Layer 7 of a small transformer language model trained on English Wikipedia (12 layers, counted from 0, width 128).
A neuron adds its activation times its output weights to the MLP's output. To switch it off is to set its activation to zero at one token and run the rest of the model.

Output weights of the MLP neurons that the questions are about. A number n stands for (n - 500) times 0.0012.
n220: 438,421,596,389,505,659,467,315,622,570,448,455,320,469,486,508,627,363,550,612,566,348,578,380,422,257,196,410,637,795,316,581,623,486,580,436,601,586,461,550,644,544,277,662,414,645,382,385,340,476,522,686,518,523,627,799,699,673,627,518,435,570,374,384,271,454,406,586,310,465,566,363,529,467,451,568,718,563,538,475,664,385,516,566,380,290,664,541,405,637,632,570,681,511,415,649,397,502,345,472,573,468,655,460,355,459,642,738,462,453,633,531,390,609,589,404,218,607,434,460,631,425,405,556,464,400,349,380
n247: 585,373,526,161,304,473,620,330,762,403,451,544,522,417,603,658,586,431,390,570,368,449,327,520,411,563,452,641,538,336,480,559,528,520,494,331,428,690,578,436,589,375,522,567,463,431,467,585,649,488,642,523,829,480,451,391,653,362,598,570,327,541,394,677,594,622,551,590,507,495,553,496,716,588,393,391,389,290,561,395,749,406,494,335,533,455,563,311,392,498,571,406,448,752,327,483,486,496,355,670,340,526,357,405,521,409,516,657,489,530,538,594,509,382,497,477,559,331,507,515,375,725,639,565,640,432,659,448
n402: 582,670,469,458,494,634,385,431,634,496,559,611,503,375,400,639,362,579,571,633,623,726,546,575,295,412,427,363,488,760,119,490,491,759,324,579,702,467,617,525,386,520,521,649,563,808,358,407,581,762,357,455,421,468,453,371,587,596,641,340,256,344,419,551,357,454,855,550,565,664,196,521,465,300,290,543,561,495,671,729,317,585,520,668,552,499,582,411,569,436,469,479,535,608,284,443,343,506,447,611,574,480,449,456,562,608,481,307,113,225,502,323,601,305,543,404,682,556,379,655,524,491,467,429,375,566,424,658
n440: 579,531,512,502,376,241,659,290,428,666,262,562,474,721,809,493,358,496,616,367,555,367,482,607,439,542,361,541,367,326,549,483,478,545,392,702,692,504,669,541,526,550,530,470,463,607,664,602,616,592,379,462,511,404,482,507,647,486,704,432,808,429,511,369,574,457,494,513,510,552,393,354,238,527,471,532,589,615,528,673,534,597,505,358,484,466,445,438,466,449,462,520,266,852,352,551,620,791,642,539,579,228,508,371,483,553,427,527,439,508,336,536,447,452,310,593,459,453,292,309,673,311,288,531,520,473,487,728
n454: 632,559,322,375,438,256,390,337,406,455,350,405,554,572,290,362,340,470,484,583,407,362,557,432,573,504,596,442,637,393,596,259,635,511,586,694,673,513,345,518,405,663,574,544,651,563,384,517,558,592,614,422,370,553,624,738,615,837,468,736,430,499,523,581,556,548,388,441,757,561,422,330,354,463,341,535,204,502,448,490,505,320,646,546,658,454,351,690,545,454,654,327,427,447,387,577,695,549,404,367,488,486,532,700,681,691,431,384,372,277,398,517,530,644,540,602,548,554,468,448,637,530,579,301,385,481,500,583
n459: 546,424,542,451,619,519,638,586,294,677,356,382,323,682,338,493,364,393,591,634,664,386,502,494,453,570,537,572,392,458,508,375,582,479,574,274,620,609,350,336,564,778,342,673,322,495,349,482,551,266,656,461,681,361,814,435,569,631,509,178,427,487,525,610,562,457,406,411,404,395,604,627,429,639,639,479,592,548,751,412,297,769,411,422,524,544,261,619,446,435,649,557,362,572,384,394,563,869,378,529,412,495,501,439,455,336,512,483,688,404,323,348,511,501,331,575,703,718,561,385,568,594,565,488,536,448,311,580
n486: 513,564,653,472,641,478,602,430,566,454,408,563,623,520,550,398,297,617,438,431,667,277,524,485,554,411,490,723,517,495,348,616,615,540,523,382,469,448,506,485,695,498,638,673,327,329,640,448,744,519,525,379,570,516,705,457,315,585,607,449,587,601,372,450,504,424,738,415,401,345,483,593,647,330,656,371,441,492,506,489,502,389,670,655,585,521,215,380,325,527,522,542,609,559,399,444,473,238,218,576,359,572,582,380,422,520,474,738,726,409,375,428,330,629,644,461,577,334,562,625,598,287,357,643,496,547,511,594
n500: 418,715,674,340,451,595,441,540,507,461,381,497,443,596,506,590,718,629,516,396,573,294,522,680,583,909,653,587,475,528,328,627,645,434,483,394,668,372,566,635,567,410,363,672,669,510,408,358,560,660,319,430,700,496,426,655,499,560,583,595,634,514,451,362,642,435,324,503,424,437,843,293,332,517,342,633,408,559,720,251,576,537,524,401,536,380,621,415,582,770,293,336,370,464,266,464,691,603,284,410,297,508,561,217,548,495,367,428,462,118,653,564,349,685,381,484,271,746,197,638,654,580,578,655,391,498,454,372
n539: 322,127,643,611,548,319,513,505,524,470,340,681,633,471,445,451,553,644,435,402,280,445,529,676,517,602,723,516,552,845,601,615,475,474,194,44,564,610,450,561,442,498,643,621,503,920,369,840,365,686,417,673,668,533,642,670,566,444,253,406,641,474,464,343,631,425,538,663,419,603,529,564,594,743,179,920,293,426,349,524,593,449,520,646,472,486,533,596,434,338,419,379,572,528,274,645,312,476,508,762,457,542,446,454,362,432,471,421,490,387,444,516,301,165,532,581,473,524,670,196,626,417,257,482,726,425,632,340
n571: 606,424,356,597,354,411,453,655,480,430,705,474,533,438,808,524,936,480,598,454,488,218,272,605,404,795,394,537,625,383,544,595,561,583,243,422,395,556,570,449,543,437,576,457,434,521,585,506,471,305,363,285,415,634,505,497,320,432,424,426,619,654,544,694,633,248,591,522,423,397,500,596,408,629,432,699,481,306,262,381,491,655,495,371,449,588,458,439,615,597,477,464,609,542,432,863,650,417,539,548,482,364,408,365,558,288,795,509,494,319,448,481,481,656,416,645,456,467,512,257,681,607,597,461,457,426,491,403
n615: 499,426,641,422,498,374,646,529,693,483,338,367,301,537,246,214,448,534,476,876,565,472,681,557,583,375,358,508,642,675,582,412,689,360,189,445,645,437,550,783,398,189,493,284,498,471,590,590,594,439,383,720,459,397,385,446,426,609,248,243,424,443,668,402,525,437,222,262,590,261,508,355,343,408,547,659,656,435,417,186,659,527,646,430,430,570,688,632,328,848,484,501,357,549,401,721,626,480,512,457,413,298,415,438,580,715,549,621,492,427,447,444,455,607,587,440,720,712,548,710,743,441,673,605,327,672,669,729
n640: 308,486,473,415,733,499,478,555,583,537,675,413,584,435,506,617,576,367,391,616,600,462,566,548,321,442,463,487,599,331,557,439,668,668,406,555,356,155,476,555,659,484,478,631,532,701,581,332,699,382,244,605,473,795,609,434,561,511,558,480,349,638,445,353,399,406,543,504,321,441,512,592,598,498,349,555,485,505,489,680,416,389,468,622,398,617,601,734,243,470,300,369,589,439,726,419,524,472,426,506,491,340,598,641,509,638,494,521,360,760,409,566,421,407,592,515,358,611,482,576,669,490,655,356,235,550,611,504
n672: 523,565,513,471,426,504,686,475,439,681,445,682,349,552,552,477,452,455,578,591,563,588,444,705,416,481,516,634,385,333,496,516,384,585,710,538,417,686,384,551,328,463,646,441,545,398,412,537,399,499,612,559,451,243,432,290,389,669,481,339,706,356,416,425,494,431,515,254,576,541,302,389,411,475,599,720,543,564,509,492,449,694,318,613,620,323,686,589,569,526,404,506,332,664,552,566,527,537,466,455,683,601,534,624,329,616,514,520,433,390,412,314,393,492,527,557,381,621,388,407,455,523,603,544,731,658,181,556
n679: 357,393,434,582,677,574,586,483,498,412,367,345,656,550,598,442,683,332,383,542,795,377,439,449,530,330,659,619,504,498,594,741,685,521,438,410,296,511,467,701,184,573,522,498,583,341,434,670,372,517,620,673,521,606,448,269,217,349,399,430,582,484,585,560,615,759,632,546,329,595,566,429,681,729,587,510,530,420,435,501,839,201,516,545,484,549,708,451,486,610,467,314,733,311,673,827,287,227,420,346,450,447,474,613,579,342,460,537,295,591,379,468,447,337,409,580,116,366,551,713,272,427,555,476,610,368,613,514
n720: 522,494,435,720,683,492,610,368,765,222,559,440,773,380,508,455,411,393,129,426,531,764,406,451,660,434,561,328,150,832,261,448,497,525,562,389,409,579,430,627,415,526,516,664,469,598,448,575,618,699,661,605,254,279,490,596,510,166,595,659,405,233,536,357,516,375,603,272,596,585,414,160,594,458,542,634,521,809,344,491,517,427,509,517,254,631,346,523,566,759,508,382,610,487,370,554,720,495,561,518,390,301,566,543,456,642,254,220,527,634,413,153,519,527,528,574,587,694,897,627,617,531,491,475,417,619,442,415
n757: 671,391,451,649,465,480,338,541,705,509,361,620,256,591,526,568,528,415,654,391,856,531,511,456,581,672,482,304,630,577,612,469,323,690,246,639,455,526,476,481,330,288,335,450,843,733,570,610,669,633,535,478,596,539,333,441,517,585,477,407,510,448,516,555,543,556,518,586,493,467,362,544,554,589,583,452,353,500,427,533,369,630,512,387,538,506,507,389,425,455,358,399,721,462,346,574,560,557,496,430,466,449,369,532,408,546,466,676,379,381,419,505,578,492,610,413,306,453,389,419,561,387,314,533,568,433,564,551

Each question names a token from some text and the token that comes next. It shows the activations a of the neurons there, in the order above. A number n stands for (n - 500) times 0.013.

Then comes g, the gradient of the next token's log-probability with respect to the MLP's output, scaled to length 1. A neuron's effect is roughly proportional to its activation times (output weights . g). A number n stands for (n - 500) times 0.00079.

"|", then " Club"
a: 500,488,494,498,491,487,500,498,826,500,499,494,497,492,499,488
g: 605,490,514,616,479,481,622,628,378,417,513,337,541,320,550,613,522,333,383,594,443,669,479,405,385,740,567,373,296,343,485,575,394,672,552,520,702,520,649,369,548,688,444,601,467,470,554,575,411,471,498,388,442,552,509,577,405,246,482,500,714,683,368,368,630,300,348,645,321,423,569,565,380,559,621,474,434,375,534,432,379,349,484,533,285,568,736,486,668,601,348,552,601,495,577,656,413,389,568,736,482,517,545,607,457,472,536,586,301,468,389,314,458,581,570,456,456,306,567,602,517,700,594,460,543,473,561,411
Which neuron, switched off, lowers the next token's probability most? n539

" Est", then "adio"
a: 499,489,504,498,489,488,490,500,637,519,494,499,498,602,500,498
g: 648,426,331,393,598,621,601,614,367,475,589,350,548,606,580,439,386,505,539,556,416,508,497,312,435,315,648,334,529,293,549,549,401,351,454,518,441,483,430,493,433,554,633,375,502,512,627,543,515,629,392,325,560,461,335,709,484,181,693,451,584,542,591,481,501,544,536,563,636,553,437,780,642,619,475,669,339,385,450,448,428,765,556,418,370,533,712,502,411,500,476,410,536,468,553,514,433,518,549,529,494,579,815,536,254,651,424,488,397,618,511,343,623,584,415,444,357,436,576,618,498,415,349,462,675,642,376,425
Which neuron, switched off, lowers the next token's probability most? n679

"ive", then " of the"
a: 497,487,495,487,499,489,495,499,487,737,500,495,505,700,500,532
g: 390,570,348,504,449,597,312,486,754,449,523,455,503,527,524,582,664,451,537,477,749,600,418,520,329,440,531,679,664,423,581,668,475,564,496,507,676,396,597,496,491,533,523,665,615,514,359,381,447,451,322,493,329,587,486,476,497,516,466,426,479,326,368,482,505,258,618,377,420,506,431,652,404,413,440,397,470,347,350,494,619,440,395,369,473,567,482,559,525,469,541,381,417,490,586,641,566,409,378,429,772,586,570,380,443,351,649,680,451,659,680,438,602,499,310,560,597,163,742,367,662,507,629,576,393,645,500,628
Which two neurons, each switched off alone, lower its probability most, in order? n571, n679

" I", then "l"
a: 500,492,524,505,499,498,500,500,499,487,495,593,500,525,500,490
g: 502,413,692,319,690,415,428,435,670,437,227,345,562,478,324,478,375,328,404,476,534,510,558,590,491,532,432,500,546,632,499,420,515,477,651,571,616,494,605,539,348,439,543,513,326,348,507,504,603,560,522,618,355,631,299,466,417,561,478,570,661,647,260,634,552,473,534,591,214,546,576,604,145,711,732,447,409,498,408,594,459,500,421,575,563,598,414,567,509,609,604,492,300,429,524,352,324,538,701,473,622,606,467,483,554,460,569,480,669,376,383,511,481,752,447,526,524,391,528,557,377,557,482,604,514,507,677,388
Which neuron, switched off, raises the next token's probability most? n640

" (", then "the"
a: 493,534,488,508,498,580,490,499,500,500,500,500,488,822,653,551
g: 604,404,459,294,784,693,543,374,586,536,423,385,488,678,335,428,578,609,274,373,479,625,492,349,291,516,513,480,393,653,689,466,702,412,343,460,364,474,420,520,450,418,439,458,477,422,560,498,580,354,449,453,536,584,726,604,570,612,521,367,547,571,505,476,369,667,374,322,442,389,338,523,460,434,392,570,407,603,625,427,432,633,716,646,497,568,567,610,539,504,638,368,288,528,500,556,637,365,743,613,446,440,634,327,605,614,599,415,654,365,414,488,665,469,536,512,295,614,472,523,379,603,520,343,509,474,598,534
Which two neurons, each switched off alone, lower its probability most, in order? n459, n720

"ed", then "g"
a: 500,490,500,496,551,497,495,641,499,500,500,493,500,581,494,495
g: 600,676,492,538,711,544,711,485,705,512,403,426,658,321,551,552,246,402,416,423,435,493,582,446,477,513,703,609,389,495,359,320,443,447,348,362,520,397,405,519,480,480,505,493,560,486,489,487,582,694,281,609,426,610,342,515,451,441,480,790,714,368,461,296,503,379,353,501,455,508,707,517,262,545,509,709,396,548,654,522,360,557,648,383,507,461,598,537,493,610,492,468,457,416,574,566,599,426,568,685,453,333,345,464,563,425,394,621,463,589,702,537,441,622,327,479,609,652,516,528,533,459,730,433,480,324,450,386
Which neuron, switched off, lowers the next token's probability most? n500

" called", then " \"S"
a: 488,527,497,519,500,489,500,491,496,498,495,514,572,543,509,530
g: 480,569,436,567,581,375,812,326,703,384,361,582,587,335,534,595,358,468,526,489,486,304,531,502,465,743,732,390,587,426,585,362,400,527,622,723,616,759,470,623,582,562,492,580,620,577,431,561,500,574,305,397,532,330,535,602,515,374,422,486,406,298,474,539,513,517,409,655,423,547,384,520,569,473,646,559,315,208,471,693,388,507,385,486,588,327,492,406,528,432,435,513,594,496,431,636,430,559,412,620,538,560,470,398,585,391,544,405,355,478,691,604,680,639,367,390,412,521,377,560,398,496,408,518,648,595,307,493
Which neuron, switched off, lowers the next token's probability most? n672

" signed", then " a"
a: 500,658,500,488,500,604,499,500,500,498,490,488,492,690,912,488
g: 769,561,455,291,687,477,379,595,372,576,513,440,514,690,486,432,444,455,485,417,466,452,552,421,643,425,498,492,600,462,538,560,332,355,439,369,312,282,500,470,427,325,471,523,413,559,503,517,624,554,522,562,469,601,457,395,628,554,356,506,525,522,417,457,616,512,728,588,667,692,508,580,366,636,382,476,551,508,569,479,540,490,595,375,384,577,629,499,652,850,571,361,612,502,543,426,596,443,515,320,357,611,683,378,333,774,335,376,501,626,434,489,629,645,400,522,573,469,550,279,559,455,497,585,468,471,170,399
Which neuron, switched off, lowers the next token's probability most? n720

" ", then "21"
a: 498,491,512,649,710,499,500,494,533,498,500,494,490,518,497,497
g: 750,442,547,228,294,554,517,506,626,476,513,483,426,544,477,398,625,457,451,416,537,442,548,492,407,517,658,404,405,412,495,594,694,450,577,735,387,557,327,300,246,541,479,431,509,515,404,616,411,687,375,454,578,428,590,555,495,660,744,616,428,564,391,537,619,561,384,566,533,643,304,514,551,339,370,421,445,483,569,523,458,499,783,499,637,498,434,576,538,590,521,373,546,411,529,474,509,610,541,663,610,434,248,470,484,503,625,635,334,549,317,437,675,433,578,232,372,464,389,675,431,454,498,399,739,441,610,525
Which neuron, switched off, lowers the next token's probability most? n454

" much", then " com"
a: 500,491,494,492,491,500,500,488,491,494,500,498,617,613,494,603
g: 646,480,460,584,708,470,555,686,594,497,506,668,541,319,344,266,338,522,425,533,485,613,565,310,718,631,461,558,425,630,513,257,390,429,309,618,409,421,443,617,450,611,400,467,454,387,311,383,641,464,603,645,604,584,348,363,588,595,523,582,607,543,515,446,680,490,643,420,622,451,524,542,469,522,365,588,645,497,655,389,403,430,513,402,456,650,541,513,571,572,286,563,571,532,494,404,486,563,611,457,398,422,697,681,420,616,381,368,386,326,379,268,442,624,692,506,348,591,509,612,389,317,382,677,537,523,414,520
Which two neurons, each switched off alone, lower its probability most, in order? n757, n672

" Ju", then "ay"
a: 500,588,498,487,498,488,492,500,499,500,492,633,500,491,500,492
g: 281,472,399,550,483,599,319,561,575,413,613,430,746,351,621,592,599,625,560,397,619,301,499,632,667,536,406,424,505,566,493,388,523,334,295,495,794,361,491,672,547,448,408,624,544,373,402,524,488,426,377,588,307,629,440,594,522,645,602,257,244,344,636,359,283,619,567,594,306,464,502,479,672,511,450,538,499,372,489,644,732,600,550,721,699,431,373,474,571,471,583,384,546,495,524,488,576,548,405,555,414,636,420,578,453,699,533,603,487,560,504,356,480,467,479,430,427,391,403,519,657,464,457,513,461,556,415,406
Which neuron, switched off, raises the next token's probability most? n247

" A", then "per"
a: 493,493,560,491,491,492,499,495,499,497,500,487,492,606,500,498
g: 524,624,495,576,644,377,214,435,573,657,436,625,585,593,446,479,388,621,510,420,609,466,450,677,472,561,604,448,444,759,495,520,499,365,804,387,448,462,576,166,671,442,356,472,480,439,303,490,520,401,550,513,414,623,554,527,474,569,553,456,454,543,505,485,653,316,522,425,289,575,446,392,475,552,474,543,527,509,393,469,711,705,659,599,412,403,538,507,417,645,417,391,195,472,551,631,294,408,655,417,661,344,452,321,573,573,550,469,632,510,377,723,390,499,374,412,557,471,575,481,438,394,574,657,578,452,540,614
Which neuron, switched off, raises the next token's probability most? n402

" of", then " J"
a: 487,581,496,657,529,601,489,487,499,494,493,488,489,672,525,675
g: 490,365,419,438,469,460,430,720,662,368,625,455,552,356,562,681,477,418,643,453,466,491,433,483,620,408,807,606,489,367,417,360,506,466,467,424,657,453,493,378,743,532,497,629,502,474,604,626,469,355,450,441,539,467,552,506,361,551,522,441,544,532,725,544,404,649,534,477,569,621,430,408,439,464,344,404,283,494,278,531,438,380,472,539,442,675,537,482,504,640,436,679,387,326,532,435,491,424,404,447,656,577,611,477,385,500,583,413,323,749,559,689,618,764,308,560,416,453,340,801,499,358,354,461,674,547,486,399
Which neuron, switched off, lowers the next token's probability most? n679

"ico", then " |"
a: 500,516,500,489,500,490,488,500,500,636,500,500,506,580,488,591
g: 688,467,626,712,424,440,636,359,417,538,503,556,510,384,669,455,324,581,755,380,401,559,444,514,389,221,430,474,544,484,454,513,497,567,500,354,427,630,377,505,627,484,456,757,415,633,436,632,413,585,510,436,617,523,468,530,352,480,332,538,285,289,764,604,663,614,545,274,413,548,664,443,433,583,400,678,680,381,438,549,529,320,579,454,432,475,531,656,569,494,482,661,623,405,314,279,439,444,440,613,579,654,480,574,284,621,556,497,572,415,464,575,480,430,458,455,459,441,380,417,416,446,618,473,599,525,727,481
Which neuron, switched off, raises the next token's probability most? n571

"ay", then "ua"
a: 500,487,500,494,494,497,493,500,497,494,499,576,488,500,499,497
g: 360,600,513,431,475,551,530,579,449,379,392,582,651,450,493,676,434,453,567,487,604,735,720,686,446,476,497,502,479,505,464,535,505,299,657,328,431,173,774,493,397,214,325,644,628,386,596,536,578,554,369,690,367,566,362,602,413,619,473,481,569,467,609,687,475,343,406,658,277,527,509,358,515,387,455,406,478,269,696,611,453,584,589,510,554,535,565,338,418,387,575,426,610,403,533,462,450,636,459,516,574,578,405,476,473,604,469,512,557,397,607,680,391,326,440,421,637,357,420,516,490,700,563,486,388,576,529,564
Which neuron, switched off, lowers the next token's probability most? n640

", which", then " included"
a: 490,660,500,635,500,712,500,488,499,499,500,490,491,721,749,679
g: 495,522,466,500,389,642,724,442,567,521,384,555,456,461,590,417,604,462,303,499,506,441,565,590,523,352,515,355,481,709,664,543,315,473,500,439,492,615,556,580,580,463,686,571,695,513,607,564,462,625,429,678,468,268,616,376,630,390,392,582,292,509,275,256,473,346,402,424,476,486,712,669,413,535,454,525,410,308,254,452,364,639,244,571,543,605,718,533,510,527,461,456,434,488,549,508,642,487,442,440,513,412,558,499,528,487,470,259,395,664,514,563,490,552,763,568,632,558,386,418,573,398,423,512,402,742,652,425
Which neuron, switched off, lowers the next token's probability most? n720

" de", then " Ju"
a: 488,487,493,574,500,533,542,500,498,489,499,500,489,662,520,489
g: 299,412,680,469,604,338,546,664,437,202,629,425,626,324,507,574,480,481,451,449,533,524,422,690,495,328,606,502,775,418,231,327,330,484,556,576,673,474,673,494,365,475,512,432,620,304,574,608,447,385,358,553,496,460,514,419,444,513,734,325,419,501,658,625,402,541,520,548,388,438,638,510,630,554,512,415,337,543,644,425,456,595,512,464,365,520,520,364,515,844,536,556,576,487,549,393,431,537,281,547,491,634,407,405,428,587,731,559,410,432,666,394,590,624,389,581,573,317,455,571,542,532,577,521,487,528,511,516
Which neuron, switched off, raises the next token's probability most? n440

" for", then " $"
a: 492,707,500,659,508,491,499,493,500,519,500,509,489,564,710,577
g: 395,433,435,544,403,669,539,482,680,483,419,593,501,774,524,650,507,484,554,470,547,535,655,346,546,591,403,373,372,446,450,596,426,611,410,636,461,534,607,470,425,386,420,557,595,292,533,549,414,544,619,659,331,484,527,644,472,597,476,556,564,265,636,569,355,366,427,438,694,432,337,355,595,594,496,442,628,502,449,453,434,586,670,705,502,339,353,571,612,467,595,354,437,746,421,678,483,542,529,454,423,516,597,442,687,324,399,490,595,485,445,564,341,435,564,617,425,644,630,151,432,665,372,422,426,472,514,215
Which neuron, switched off, raises the next token's probability most? n247

"ce", then " L"
a: 500,490,500,492,528,500,500,500,487,655,503,725,487,489,500,518
g: 567,548,355,549,539,464,488,475,558,719,520,555,249,544,491,538,359,452,437,466,411,382,602,431,504,401,528,531,553,650,544,542,537,416,363,482,263,494,661,458,535,652,597,362,405,464,318,481,357,445,543,579,410,405,480,579,434,734,556,642,628,516,661,561,517,407,647,451,676,589,655,532,572,496,297,760,350,444,578,436,366,605,448,421,544,622,525,495,581,418,441,533,426,476,550,484,679,354,318,578,576,433,601,396,582,438,477,352,528,441,596,426,262,542,413,432,688,768,246,449,400,527,608,395,233,568,593,790
Which neuron, switched off, lowers the next token's probability most? n571

" in", then " o"
a: 489,510,498,693,508,563,487,499,500,493,500,493,560,828,653,587
g: 466,591,490,496,497,529,496,275,522,419,464,386,657,552,250,295,550,602,716,429,587,529,515,664,293,673,436,646,332,767,533,602,579,424,620,558,538,455,541,430,189,483,579,586,405,528,379,314,653,463,710,564,559,576,560,485,653,558,407,496,435,454,477,402,473,532,417,331,562,373,583,615,708,575,570,445,407,655,557,446,458,496,679,521,524,608,346,577,449,395,527,268,608,505,523,563,353,442,652,367,398,496,463,657,563,542,411,572,368,504,465,340,404,474,409,357,554,665,408,642,300,531,615,529,411,304,684,508
Which neuron, switched off, lowers the next token's probability most? n679

" P", then "ab"
a: 489,491,500,560,499,499,491,500,495,499,498,491,499,507,499,497
g: 517,511,474,514,406,465,610,520,568,490,557,398,662,326,347,608,432,589,714,482,474,631,507,538,574,354,656,569,487,639,527,409,577,498,286,424,496,296,367,456,512,381,575,547,490,459,468,463,342,421,599,509,609,561,521,441,449,464,508,487,439,789,607,394,582,459,404,398,699,631,650,435,624,595,341,464,486,646,631,382,358,377,646,477,624,548,546,558,291,374,539,614,472,407,580,327,763,182,507,575,486,445,402,274,399,490,548,588,421,502,664,490,479,498,385,417,557,687,336,660,425,616,750,518,386,394,676,330
Which neuron, switched off, raises the next token's probability most? n440

" ch", then "im"
a: 500,523,499,559,500,488,494,500,500,500,839,487,492,516,491,536
g: 589,509,451,484,583,666,523,476,721,614,588,577,557,343,296,373,532,732,516,465,431,464,603,670,397,551,496,377,310,490,541,566,587,421,600,506,459,397,390,321,675,357,461,415,494,344,360,539,658,428,413,756,487,439,270,384,398,392,364,513,632,526,628,573,307,698,469,434,522,574,495,465,352,527,401,448,516,358,687,358,594,649,637,672,426,417,504,415,387,464,545,497,392,614,719,477,546,300,529,483,466,509,441,398,332,591,252,611,654,587,502,589,418,668,515,655,532,519,419,557,653,476,552,587,712,521,357,371
Which neuron, switched off, lowers the next token's probability most? n615

" so", then "on"
a: 488,579,488,623,500,488,500,487,500,500,500,500,613,644,489,558
g: 399,604,533,543,524,503,509,512,505,496,763,538,502,478,491,463,409,350,551,439,488,394,84,484,742,595,569,349,352,730,460,285,573,345,370,314,493,626,495,748,560,473,548,555,668,498,508,549,605,453,561,618,367,457,525,613,323,541,477,559,512,360,719,439,373,382,431,482,386,432,604,650,450,711,488,376,698,498,435,496,366,485,405,622,584,568,353,391,431,507,690,572,453,551,519,439,606,423,434,460,475,372,249,570,541,673,462,655,561,503,602,636,462,485,327,405,519,311,569,572,655,586,478,521,370,563,622,409
Which neuron, switched off, raises the next token's probability most? n672

"ing", then " d"
a: 498,500,491,487,606,499,533,535,500,490,489,579,488,490,500,488
g: 400,613,528,542,435,332,669,297,385,596,412,423,628,617,579,407,451,569,610,778,567,566,456,425,569,571,322,529,361,474,383,595,456,587,567,339,735,516,440,407,443,259,705,368,550,450,550,569,345,756,503,468,591,499,627,425,580,465,349,648,522,592,365,428,426,529,444,399,640,285,510,527,644,482,685,616,619,647,411,555,649,482,433,305,494,374,491,534,604,600,492,347,459,472,350,554,376,431,734,485,372,629,435,693,621,481,338,427,570,494,434,275,399,352,486,446,536,704,606,546,507,366,374,467,556,479,583,543
Which neuron, switched off, raises the next token's probability most? n640

" it", then " h"
a: 500,487,500,522,498,501,500,493,500,500,499,493,544,492,587,572
g: 336,559,543,508,491,439,591,506,556,415,470,418,707,484,364,609,623,651,561,576,416,523,365,546,599,557,329,354,523,863,575,369,416,454,585,456,437,314,519,345,498,625,172,397,406,622,654,347,404,459,351,576,498,552,506,376,470,514,513,576,413,535,503,494,602,603,413,441,668,424,563,519,619,675,455,540,429,418,756,455,527,405,437,395,559,334,553,486,521,636,538,434,556,658,475,572,387,433,435,381,269,511,409,789,660,661,433,416,454,609,511,695,495,563,408,475,388,530,467,490,675,494,444,401,485,251,552,753
Which neuron, switched off, raises the next token's probability most? n672

"\n", then "- M"
a: 624,616,500,677,500,670,499,499,496,488,497,500,490,702,491,570
g: 626,674,452,581,462,485,496,537,282,665,516,558,532,545,490,329,335,514,564,600,425,774,368,329,379,291,726,712,366,464,508,319,308,435,521,494,566,547,572,486,561,533,481,586,643,544,564,599,588,650,302,456,618,382,375,680,684,679,469,454,542,339,457,590,433,500,371,668,464,533,722,376,593,399,301,465,470,368,561,646,442,510,234,327,540,408,398,423,582,502,454,576,438,547,524,634,379,520,694,476,497,293,515,462,512,510,412,523,330,545,725,614,403,339,334,466,542,580,541,574,560,518,459,495,593,616,430,520
Which neuron, switched off, lowers the next token's probability most? n440

" in", then " un"
a: 492,509,490,735,488,497,502,496,500,495,500,498,504,701,642,559
g: 539,483,445,474,489,539,717,399,663,337,441,280,426,543,433,558,651,581,605,459,492,642,356,691,560,622,380,672,505,605,273,436,466,380,585,612,612,495,538,354,423,478,239,514,628,548,588,409,550,568,616,519,488,451,533,444,610,536,411,469,500,864,455,402,409,522,527,498,545,251,577,336,603,345,398,578,441,607,671,607,536,494,556,653,548,439,460,542,408,649,488,597,725,469,436,668,498,440,518,330,386,539,721,506,631,570,467,396,363,387,455,294,517,291,494,377,468,676,490,500,369,325,669,498,375,327,470,491
Which neuron, switched off, lowers the next token's probability most? n720

"ist", then "re"
a: 507,500,487,500,487,498,498,500,496,499,647,625,488,489,496,496
g: 521,480,434,476,518,479,614,384,720,445,221,494,532,595,527,616,388,419,419,330,482,588,461,534,510,621,438,346,319,718,507,549,365,567,396,520,312,370,445,546,817,526,547,571,650,267,537,513,591,290,531,566,500,287,675,572,676,373,459,441,550,204,333,517,538,459,694,538,454,485,570,491,499,584,290,553,393,334,499,412,554,666,432,581,572,679,450,365,416,502,612,400,498,509,473,424,411,438,573,527,525,657,369,630,283,541,532,312,535,472,662,546,795,526,552,454,508,520,577,535,527,527,503,684,474,653,513,513
Which neuron, switched off, raises the next token's probability most? n615

"===", then "N"
a: 496,487,624,499,487,487,500,497,606,500,500,508,487,570,500,491
g: 556,552,440,576,418,845,378,629,564,367,447,411,427,417,518,567,461,350,500,533,554,489,232,645,273,574,455,393,341,717,698,637,588,436,435,544,648,571,452,548,261,449,380,544,414,561,506,521,391,417,508,476,455,528,295,600,533,616,377,516,632,362,366,538,366,553,548,463,520,732,545,539,510,371,558,504,490,309,434,669,253,578,728,435,631,486,670,635,465,561,620,662,455,321,459,576,366,467,542,567,540,498,551,560,564,616,439,633,319,488,454,650,491,511,523,280,652,436,437,637,469,392,521,337,597,536,533,315
Which neuron, switched off, lowers the next token's probability most? n402

" called", then " to the"
a: 488,506,496,494,500,495,498,497,500,489,493,505,499,596,531,506
g: 555,472,616,589,325,678,551,409,528,492,417,605,432,343,325,364,607,359,608,653,454,516,355,416,286,451,460,498,479,626,496,466,468,325,529,360,294,513,474,568,469,518,726,428,556,670,609,365,299,518,624,480,687,433,447,672,360,647,730,340,539,383,578,506,454,391,420,352,468,450,456,589,551,259,479,460,557,759,384,559,547,256,636,551,461,422,391,490,524,414,448,459,267,534,547,426,533,660,649,586,377,453,423,645,540,464,568,611,482,581,505,666,453,415,619,512,529,592,593,623,483,727,645,471,422,614,706,344
Which neuron, switched off, raises the next token's probability most? n679

" o", then "w"
a: 495,500,503,772,488,488,494,487,490,499,500,500,501,566,499,495
g: 461,451,482,568,493,636,443,443,503,390,358,526,606,350,431,492,381,434,462,556,475,610,489,447,627,489,483,266,410,434,433,319,678,510,592,564,473,503,564,291,489,658,467,549,536,581,592,585,421,533,477,470,411,626,390,477,724,615,616,370,541,375,510,552,521,834,596,576,254,493,361,564,313,392,347,496,459,264,488,364,531,639,550,443,592,544,467,536,664,418,330,574,564,231,750,318,527,327,551,522,495,237,566,445,500,459,467,505,553,531,500,523,663,553,663,630,408,569,454,706,593,505,568,567,544,462,844,403
Which neuron, switched off, raises the next token's probability most? n440

" teams", then " rele"
a: 500,588,487,505,500,490,491,500,500,492,495,691,498,593,489,493
g: 647,401,563,468,541,378,518,463,269,313,343,748,609,350,584,479,310,334,242,272,469,580,347,475,314,472,511,551,387,707,633,322,360,489,532,697,399,507,597,554,488,401,428,572,529,541,376,356,459,393,560,589,580,311,504,600,514,342,552,508,670,385,580,584,399,694,603,435,456,368,517,650,623,683,653,551,453,698,599,291,638,429,447,535,418,662,521,516,583,688,653,622,474,492,497,651,474,603,503,532,398,424,487,560,546,431,379,423,522,394,507,334,423,562,653,558,532,689,444,638,542,480,594,522,479,405,373,533
Which neuron, switched off, lowers the next token's probability most? n679